Layer 3 of a small transformer language model trained on English Wikipedia (9 layers, counted from 0, width 128).
A neuron's activation on a vector x is GELU(gate . x) times (in . x), where the dot is the dot product.

Input weights of the MLP neurons that the questions are about. A number n stands for (n - 128) times 0.0022.
n41 gate: 169, 136, 110, 168, 100, 168, 199, 173, 86, 5, 130, 154, 205, 171, 119, 100, 90, 175, 170, 69, 159, 193, 128, 113, 88, 180, 149, 122, 175, 126, 110, 101, 148, 228, 77, 184, 142, 95, 124, 204, 72, 100, 159, 165, 123, 112, 138, 83, 131, 78, 164, 146, 152, 74, 77, 126, 106, 137, 123, 111, 128, 138, 165, 153, 107, 209, 156, 177, 109, 107, 73, 98, 62, 156, 141, 112, 148, 169, 129, 88, 163, 136, 52, 120, 159, 154, 124, 145, 131, 78, 147, 192, 144, 121, 232, 87, 140, 135, 160, 61, 132, 112, 134, 147, 119, 105, 111, 54, 98, 145, 73, 104, 139, 206, 130, 117, 123, 91, 131, 192, 138, 165, 137, 126, 16, 122, 181, 121
n111 gate: 77, 111, 156, 54, 167, 133, 98, 125, 131, 117, 106, 152, 117, 195, 136, 53, 93, 185, 125, 117, 145, 49, 152, 90, 156, 57, 143, 222, 96, 141, 157, 165, 101, 228, 139, 124, 104, 133, 90, 162, 79, 120, 96, 94, 45, 121, 121, 79, 130, 126, 85, 32, 75, 158, 172, 147, 38, 141, 150, 39, 85, 159, 151, 95, 189, 116, 131, 13, 145, 134, 165, 97, 107, 141, 170, 116, 146, 137, 145, 142, 133, 198, 137, 86, 184, 116, 150, 81, 87, 76, 188, 84, 95, 222, 217, 160, 163, 84, 143, 38, 174, 154, 96, 157, 104, 147, 164, 144, 97, 156, 106, 90, 188, 90, 100, 145, 193, 164, 29, 168, 94, 86, 101, 74, 124, 156, 170, 105
n151 gate: 160, 106, 172, 101, 143, 185, 96, 130, 108, 77, 96, 69, 116, 97, 168, 66, 86, 206, 153, 152, 219, 192, 50, 72, 103, 138, 139, 136, 96, 188, 146, 142, 124, 109, 124, 155, 144, 115, 119, 174, 60, 171, 119, 81, 162, 179, 56, 142, 207, 130, 149, 170, 161, 138, 161, 168, 146, 71, 115, 93, 115, 86, 130, 83, 102, 188, 112, 87, 128, 116, 177, 138, 108, 140, 207, 94, 112, 104, 128, 179, 158, 99, 119, 98, 111, 132, 121, 191, 155, 161, 73, 54, 101, 191, 154, 121, 131, 76, 80, 119, 142, 81, 131, 143, 112, 128, 162, 142, 39, 139, 126, 73, 146, 137, 154, 116, 124, 126, 124, 148, 139, 130, 157, 103, 98, 119, 136, 164
n193 gate: 71, 107, 168, 94, 137, 74, 114, 80, 122, 128, 105, 124, 99, 104, 137, 155, 113, 158, 136, 222, 161, 76, 93, 61, 130, 117, 110, 187, 145, 147, 88, 120, 65, 146, 86, 169, 91, 43, 109, 136, 76, 130, 124, 84, 106, 153, 96, 109, 110, 137, 124, 138, 161, 135, 88, 103, 81, 127, 85, 131, 75, 176, 128, 140, 121, 80, 165, 68, 109, 132, 114, 96, 209, 74, 190, 170, 138, 116, 144, 189, 176, 198, 116, 123, 104, 179, 75, 98, 155, 117, 162, 101, 198, 111, 76, 187, 134, 170, 82, 202, 137, 114, 178, 145, 126, 164, 87, 177, 174, 87, 153, 160, 149, 92, 127, 109, 111, 89, 179, 115, 114, 108, 146, 177, 137, 81, 147, 53
n41 in: 158, 177, 145, 141, 109, 130, 124, 135, 154, 145, 117, 96, 163, 105, 114, 166, 79, 148, 19, 148, 97, 89, 137, 128, 117, 137, 134, 133, 131, 100, 48, 150, 142, 66, 141, 124, 137, 148, 94, 94, 142, 90, 92, 123, 162, 84, 103, 16, 158, 166, 146, 158, 136, 118, 81, 133, 160, 156, 100, 127, 93, 191, 167, 148, 72, 119, 192, 162, 136, 173, 157, 103, 198, 128, 147, 233, 144, 127, 127, 74, 230, 99, 128, 80, 96, 133, 63, 106, 89, 128, 173, 176, 128, 106, 99, 102, 117, 175, 191, 132, 109, 109, 168, 191, 190, 132, 146, 152, 161, 101, 122, 91, 101, 118, 95, 174, 130, 115, 89, 174, 241, 56, 59, 131, 145, 103, 80, 77
n111 in: 176, 145, 164, 94, 161, 150, 204, 119, 139, 202, 204, 55, 174, 105, 144, 62, 82, 134, 246, 119, 77, 138, 190, 116, 168, 50, 112, 150, 47, 151, 113, 95, 174, 81, 69, 181, 180, 76, 153, 162, 164, 157, 97, 123, 59, 163, 138, 172, 111, 160, 83, 118, 109, 209, 111, 104, 132, 140, 90, 137, 119, 112, 81, 179, 85, 66, 7, 87, 121, 110, 176, 64, 169, 124, 114, 67, 114, 51, 87, 68, 190, 128, 137, 66, 122, 127, 104, 63, 123, 134, 119, 152, 215, 199, 112, 193, 190, 140, 178, 130, 144, 198, 124, 112, 87, 54, 34, 207, 199, 128, 73, 137, 30, 157, 167, 75, 123, 167, 140, 103, 86, 190, 66, 65, 92, 130, 114, 107
n151 in: 196, 97, 121, 110, 109, 115, 97, 125, 130, 98, 104, 71, 173, 78, 128, 153, 86, 147, 109, 112, 161, 164, 90, 121, 80, 73, 95, 94, 79, 137, 146, 219, 146, 154, 135, 113, 112, 131, 78, 131, 106, 129, 142, 137, 123, 144, 105, 66, 166, 165, 91, 157, 83, 173, 158, 107, 122, 121, 84, 87, 123, 87, 140, 116, 32, 187, 39, 151, 160, 143, 119, 126, 91, 120, 139, 72, 103, 161, 194, 134, 116, 72, 131, 178, 50, 173, 227, 129, 82, 219, 135, 75, 116, 184, 161, 164, 96, 62, 127, 93, 147, 100, 164, 196, 77, 127, 181, 134, 166, 155, 139, 123, 113, 120, 130, 115, 35, 140, 88, 94, 107, 131, 79, 156, 211, 144, 147, 177
n193 in: 172, 149, 119, 175, 124, 155, 154, 110, 147, 181, 121, 86, 143, 163, 153, 137, 74, 167, 111, 111, 142, 138, 152, 120, 29, 100, 75, 74, 101, 121, 187, 49, 132, 115, 134, 151, 145, 136, 124, 127, 191, 101, 141, 152, 124, 164, 158, 155, 126, 181, 111, 121, 44, 107, 158, 116, 196, 130, 86, 151, 65, 111, 137, 158, 150, 141, 122, 134, 97, 49, 170, 222, 138, 147, 91, 164, 124, 100, 130, 112, 89, 100, 141, 118, 160, 136, 175, 133, 122, 102, 187, 71, 119, 145, 137, 105, 157, 110, 98, 72, 164, 175, 129, 156, 98, 96, 74, 88, 155, 179, 111, 158, 160, 107, 111, 123, 96, 169, 36, 108, 113, 148, 156, 102, 97, 88, 113, 177

Each question shows a token from some text and the vector x that enters the MLP there. A number n stands for (n - 128) times 0.055.

" Mc": 130, 130, 105, 147, 88, 126, 121, 90, 139, 118, 142, 102, 104, 161, 138, 115, 128, 98, 138, 113, 121, 136, 133, 116, 126, 114, 165, 126, 129, 127, 148, 122, 99, 103, 149, 136, 151, 168, 109, 135, 126, 123, 131, 95, 130, 112, 149, 120, 133, 134, 126, 137, 125, 108, 122, 125, 132, 139, 126, 61, 126, 129, 95, 121, 114, 146, 148, 159, 143, 112, 118, 128, 120, 134, 143, 122, 128, 127, 135, 118, 104, 111, 144, 133, 118, 126, 137, 155, 115, 99, 135, 154, 142, 119, 140, 119, 145, 108, 120, 121, 128, 169, 148, 92, 113, 141, 105, 130, 103, 159, 139, 109, 136, 141, 118, 116, 138, 142, 141, 121, 120, 131, 146, 149, 126, 133, 103, 140
Which neuron fires most, and how strongly? n111, at about 0.11

"ician": 128, 143, 91, 118, 136, 150, 130, 155, 109, 124, 125, 130, 142, 120, 136, 132, 128, 115, 132, 135, 126, 125, 101, 131, 127, 139, 119, 115, 117, 146, 129, 155, 128, 133, 102, 144, 118, 158, 122, 123, 133, 142, 129, 128, 114, 109, 145, 128, 108, 118, 108, 143, 112, 122, 111, 134, 136, 161, 125, 152, 133, 127, 144, 146, 140, 119, 139, 166, 131, 124, 120, 84, 116, 135, 122, 101, 116, 127, 140, 142, 109, 151, 134, 167, 139, 139, 187, 98, 99, 155, 137, 130, 141, 144, 142, 145, 118, 134, 123, 123, 134, 85, 131, 131, 149, 123, 149, 95, 154, 112, 105, 130, 136, 136, 130, 103, 122, 128, 145, 87, 136, 145, 112, 117, 139, 136, 89, 122
The neuron with the highest activation: n193

" tri": 142, 138, 82, 141, 106, 122, 128, 133, 101, 160, 119, 105, 109, 122, 129, 142, 134, 140, 120, 99, 128, 155, 131, 112, 107, 130, 150, 144, 136, 120, 119, 135, 136, 129, 154, 118, 124, 132, 109, 106, 92, 117, 142, 137, 123, 118, 123, 102, 120, 143, 124, 117, 128, 122, 141, 117, 143, 137, 108, 90, 156, 111, 135, 129, 116, 137, 140, 134, 127, 112, 145, 127, 119, 103, 136, 109, 90, 117, 121, 109, 76, 127, 134, 136, 124, 101, 150, 140, 122, 142, 121, 111, 153, 124, 166, 128, 131, 131, 139, 110, 148, 146, 111, 135, 133, 161, 149, 80, 128, 143, 114, 140, 151, 117, 135, 115, 99, 129, 118, 122, 127, 136, 140, 131, 124, 122, 141, 105
The neuron with the highest activation: n151

",": 118, 132, 110, 122, 113, 105, 153, 124, 146, 122, 124, 86, 103, 109, 135, 120, 123, 160, 117, 128, 116, 133, 118, 130, 153, 124, 128, 127, 127, 116, 131, 89, 135, 131, 108, 137, 126, 137, 127, 105, 127, 118, 179, 121, 114, 123, 98, 142, 124, 136, 139, 138, 136, 127, 120, 130, 128, 129, 111, 101, 90, 115, 112, 153, 116, 98, 121, 136, 115, 96, 107, 149, 139, 133, 138, 147, 133, 107, 126, 115, 153, 116, 142, 175, 135, 120, 146, 124, 137, 131, 135, 142, 142, 126, 120, 126, 117, 142, 111, 117, 143, 112, 151, 121, 135, 100, 111, 138, 145, 123, 158, 146, 122, 113, 139, 110, 140, 141, 119, 115, 126, 126, 122, 125, 124, 136, 72, 129
Which neuron fires most, and how strongly? n193, at about 1.9

"s": 143, 137, 104, 121, 83, 119, 149, 139, 146, 96, 129, 115, 136, 115, 126, 113, 125, 131, 148, 136, 134, 102, 125, 133, 114, 113, 155, 128, 121, 110, 145, 144, 132, 123, 100, 143, 126, 156, 116, 142, 131, 120, 123, 141, 108, 113, 132, 134, 131, 122, 122, 103, 119, 161, 126, 129, 147, 133, 126, 124, 131, 137, 125, 103, 156, 117, 143, 167, 132, 80, 108, 153, 137, 130, 142, 130, 135, 107, 127, 148, 103, 127, 102, 153, 131, 156, 109, 117, 119, 125, 130, 137, 138, 128, 106, 135, 120, 124, 132, 124, 112, 154, 102, 118, 139, 152, 121, 121, 108, 137, 86, 96, 123, 107, 123, 84, 156, 140, 116, 107, 143, 130, 104, 117, 119, 154, 123, 128
The two highest activations, in order: n111, n151

" have": 124, 119, 122, 161, 120, 134, 127, 141, 117, 141, 105, 131, 130, 130, 113, 117, 120, 133, 171, 141, 135, 117, 115, 163, 110, 121, 145, 122, 117, 136, 114, 115, 120, 92, 118, 134, 152, 106, 126, 157, 111, 99, 161, 125, 112, 125, 120, 129, 133, 141, 120, 161, 115, 117, 139, 143, 129, 133, 132, 122, 157, 138, 104, 137, 131, 110, 110, 150, 117, 121, 99, 87, 138, 160, 142, 126, 136, 137, 129, 103, 115, 131, 103, 117, 144, 155, 134, 96, 106, 158, 95, 126, 131, 123, 123, 132, 121, 143, 124, 145, 101, 102, 132, 139, 134, 138, 133, 132, 130, 119, 136, 133, 105, 121, 124, 134, 130, 131, 104, 142, 146, 124, 132, 120, 123, 150, 82, 142
Which neuron fires most, and how strongly? n41, at about 0.25

"er": 128, 140, 82, 136, 105, 86, 132, 125, 163, 109, 120, 120, 142, 108, 128, 147, 134, 131, 133, 133, 108, 121, 110, 124, 157, 111, 98, 117, 127, 144, 125, 168, 123, 131, 120, 115, 140, 126, 95, 103, 143, 115, 119, 109, 154, 111, 132, 130, 114, 137, 126, 115, 117, 136, 129, 118, 160, 150, 159, 177, 124, 117, 133, 121, 139, 144, 129, 133, 112, 142, 104, 104, 143, 144, 134, 110, 112, 100, 130, 121, 141, 100, 147, 152, 117, 145, 157, 140, 113, 130, 134, 105, 159, 108, 129, 122, 115, 159, 128, 131, 130, 121, 121, 131, 113, 124, 121, 118, 147, 137, 139, 111, 116, 132, 138, 114, 150, 137, 123, 105, 145, 130, 112, 150, 168, 148, 118, 121
The two highest activations, in order: n193, n111

"ian": 110, 117, 87, 107, 80, 128, 140, 147, 135, 117, 130, 123, 115, 132, 124, 106, 148, 134, 156, 120, 95, 133, 114, 121, 120, 131, 106, 119, 131, 121, 97, 144, 135, 129, 123, 130, 121, 125, 138, 120, 134, 95, 138, 129, 128, 131, 114, 111, 98, 109, 126, 144, 121, 118, 128, 114, 150, 123, 136, 154, 122, 142, 134, 123, 150, 138, 136, 149, 130, 97, 92, 129, 126, 142, 128, 99, 146, 127, 130, 112, 132, 133, 135, 145, 124, 132, 148, 93, 118, 125, 136, 158, 152, 113, 143, 148, 126, 165, 154, 129, 120, 89, 136, 104, 135, 125, 134, 122, 140, 118, 122, 127, 126, 141, 128, 107, 129, 131, 144, 88, 158, 141, 144, 111, 159, 131, 102, 110
The two highest activations, in order: n41, n193

"ial": 120, 116, 95, 134, 100, 143, 104, 133, 151, 144, 143, 131, 143, 133, 135, 134, 128, 145, 105, 113, 134, 146, 118, 153, 122, 133, 95, 104, 108, 114, 106, 172, 121, 123, 132, 134, 84, 155, 140, 133, 133, 85, 146, 146, 129, 118, 105, 106, 119, 104, 127, 136, 100, 141, 143, 120, 149, 156, 131, 150, 121, 135, 144, 136, 111, 117, 122, 161, 156, 123, 102, 93, 129, 118, 128, 117, 121, 126, 154, 113, 123, 150, 137, 131, 131, 132, 126, 99, 111, 140, 110, 157, 152, 131, 134, 112, 122, 121, 144, 128, 125, 119, 135, 123, 146, 130, 126, 109, 129, 141, 113, 122, 119, 136, 132, 87, 120, 115, 149, 115, 143, 124, 147, 106, 139, 141, 126, 106
The neuron with the highest activation: n41

"v": 138, 130, 91, 106, 81, 136, 137, 173, 116, 121, 147, 123, 155, 111, 144, 129, 137, 132, 128, 101, 117, 116, 134, 123, 134, 125, 144, 123, 113, 109, 114, 140, 138, 106, 141, 120, 156, 137, 125, 130, 125, 126, 110, 148, 125, 136, 107, 131, 135, 135, 132, 130, 156, 135, 111, 122, 133, 128, 106, 111, 131, 130, 120, 123, 143, 127, 131, 143, 144, 146, 125, 114, 127, 141, 128, 155, 107, 160, 145, 110, 133, 132, 139, 150, 131, 144, 158, 112, 138, 122, 157, 130, 166, 173, 138, 130, 109, 123, 121, 123, 139, 122, 97, 122, 133, 119, 155, 149, 146, 131, 139, 120, 122, 89, 116, 98, 146, 141, 106, 124, 149, 131, 113, 113, 113, 112, 124, 133
Which three neurons fire most, strongest first? n111, n41, n193

" East": 102, 115, 93, 134, 123, 120, 119, 138, 133, 121, 110, 126, 120, 139, 130, 129, 121, 112, 148, 149, 122, 133, 100, 96, 131, 154, 137, 104, 133, 140, 120, 130, 84, 106, 120, 168, 139, 125, 139, 92, 118, 134, 146, 141, 126, 132, 114, 133, 109, 106, 109, 121, 125, 113, 125, 137, 126, 141, 139, 92, 145, 136, 122, 128, 134, 146, 141, 141, 121, 110, 82, 115, 113, 92, 112, 121, 140, 113, 110, 111, 114, 153, 112, 137, 109, 123, 147, 129, 145, 111, 139, 174, 147, 111, 119, 137, 155, 109, 107, 131, 125, 160, 111, 130, 146, 124, 131, 127, 105, 119, 134, 132, 107, 130, 121, 132, 151, 131, 102, 157, 125, 124, 114, 126, 123, 121, 102, 111
The neuron with the highest activation: n151

" ": 140, 135, 62, 167, 122, 121, 118, 98, 112, 144, 120, 128, 137, 144, 110, 118, 164, 97, 119, 146, 123, 160, 135, 129, 141, 106, 126, 117, 116, 109, 121, 152, 130, 123, 128, 123, 127, 137, 120, 109, 146, 127, 117, 124, 122, 158, 138, 130, 132, 135, 125, 135, 102, 150, 145, 135, 136, 125, 141, 108, 140, 109, 132, 123, 151, 105, 135, 126, 122, 132, 137, 124, 121, 116, 104, 123, 133, 121, 129, 160, 127, 118, 144, 158, 96, 142, 117, 98, 116, 129, 126, 128, 124, 139, 125, 142, 91, 131, 145, 131, 125, 170, 138, 141, 149, 166, 129, 116, 135, 109, 140, 148, 131, 128, 111, 85, 127, 126, 127, 106, 118, 130, 139, 130, 103, 139, 130, 101
Which neuron fires most, and how strongly? n41, at about 0.019

"ury": 121, 135, 69, 136, 123, 84, 75, 142, 118, 120, 126, 110, 125, 108, 135, 130, 141, 127, 154, 94, 123, 129, 121, 105, 143, 135, 105, 109, 114, 126, 118, 139, 124, 98, 126, 132, 126, 141, 115, 126, 136, 120, 125, 156, 148, 120, 132, 138, 102, 136, 144, 115, 116, 116, 147, 137, 152, 138, 128, 127, 118, 118, 129, 125, 118, 144, 119, 163, 143, 111, 98, 122, 157, 121, 106, 102, 117, 83, 120, 165, 131, 116, 163, 130, 134, 140, 137, 108, 118, 109, 135, 139, 123, 126, 141, 109, 119, 138, 117, 132, 130, 109, 140, 108, 139, 114, 117, 119, 117, 113, 127, 133, 146, 138, 152, 100, 102, 136, 132, 121, 154, 136, 123, 121, 141, 158, 132, 128
Which neuron fires most, and how strongly? n41, at about 0.1

" Dou": 112, 128, 85, 140, 97, 123, 131, 94, 138, 111, 120, 108, 106, 115, 138, 141, 127, 143, 145, 108, 117, 149, 133, 134, 111, 133, 135, 141, 117, 128, 134, 123, 129, 111, 136, 113, 140, 138, 149, 111, 98, 115, 138, 117, 116, 120, 106, 134, 140, 149, 129, 145, 127, 134, 134, 120, 157, 113, 113, 80, 147, 107, 146, 144, 115, 121, 145, 136, 144, 133, 99, 118, 123, 116, 131, 124, 127, 102, 116, 110, 137, 115, 140, 116, 103, 144, 151, 144, 138, 126, 110, 105, 144, 134, 140, 122, 160, 143, 129, 116, 153, 127, 133, 126, 103, 142, 104, 85, 137, 149, 159, 134, 157, 118, 119, 96, 106, 133, 111, 144, 164, 134, 134, 126, 135, 125, 90, 112
Which neuron fires most, and how strongly? n151, at about 1.3

" over": 127, 148, 92, 127, 134, 119, 134, 127, 139, 96, 142, 118, 139, 115, 94, 137, 129, 126, 143, 154, 110, 120, 123, 141, 141, 141, 104, 105, 111, 138, 133, 122, 115, 107, 134, 97, 134, 144, 136, 152, 120, 105, 167, 143, 141, 112, 124, 132, 119, 127, 99, 131, 104, 134, 140, 119, 146, 143, 146, 93, 132, 99, 110, 135, 120, 158, 134, 137, 133, 112, 112, 92, 111, 126, 141, 131, 136, 132, 99, 100, 117, 141, 111, 142, 115, 145, 129, 94, 127, 127, 131, 166, 124, 110, 108, 163, 140, 142, 160, 128, 141, 121, 130, 137, 135, 132, 150, 109, 126, 132, 107, 122, 120, 125, 126, 139, 121, 125, 134, 128, 136, 121, 120, 135, 141, 118, 124, 136
The neuron with the highest activation: n41

"),": 136, 120, 97, 121, 130, 115, 138, 140, 122, 125, 135, 114, 103, 118, 149, 141, 127, 148, 118, 123, 118, 121, 121, 136, 105, 140, 124, 96, 107, 118, 141, 121, 132, 132, 122, 129, 108, 123, 124, 55, 122, 122, 167, 129, 132, 118, 98, 137, 117, 133, 134, 162, 149, 126, 106, 131, 116, 121, 115, 111, 123, 115, 107, 146, 124, 99, 92, 129, 110, 97, 119, 125, 143, 130, 134, 154, 140, 122, 116, 111, 124, 145, 116, 135, 130, 143, 154, 114, 112, 113, 135, 159, 129, 136, 108, 132, 135, 125, 108, 119, 111, 94, 151, 125, 124, 127, 117, 107, 141, 105, 178, 146, 103, 116, 131, 124, 135, 142, 121, 106, 128, 121, 145, 136, 126, 135, 82, 121
The neuron with the highest activation: n193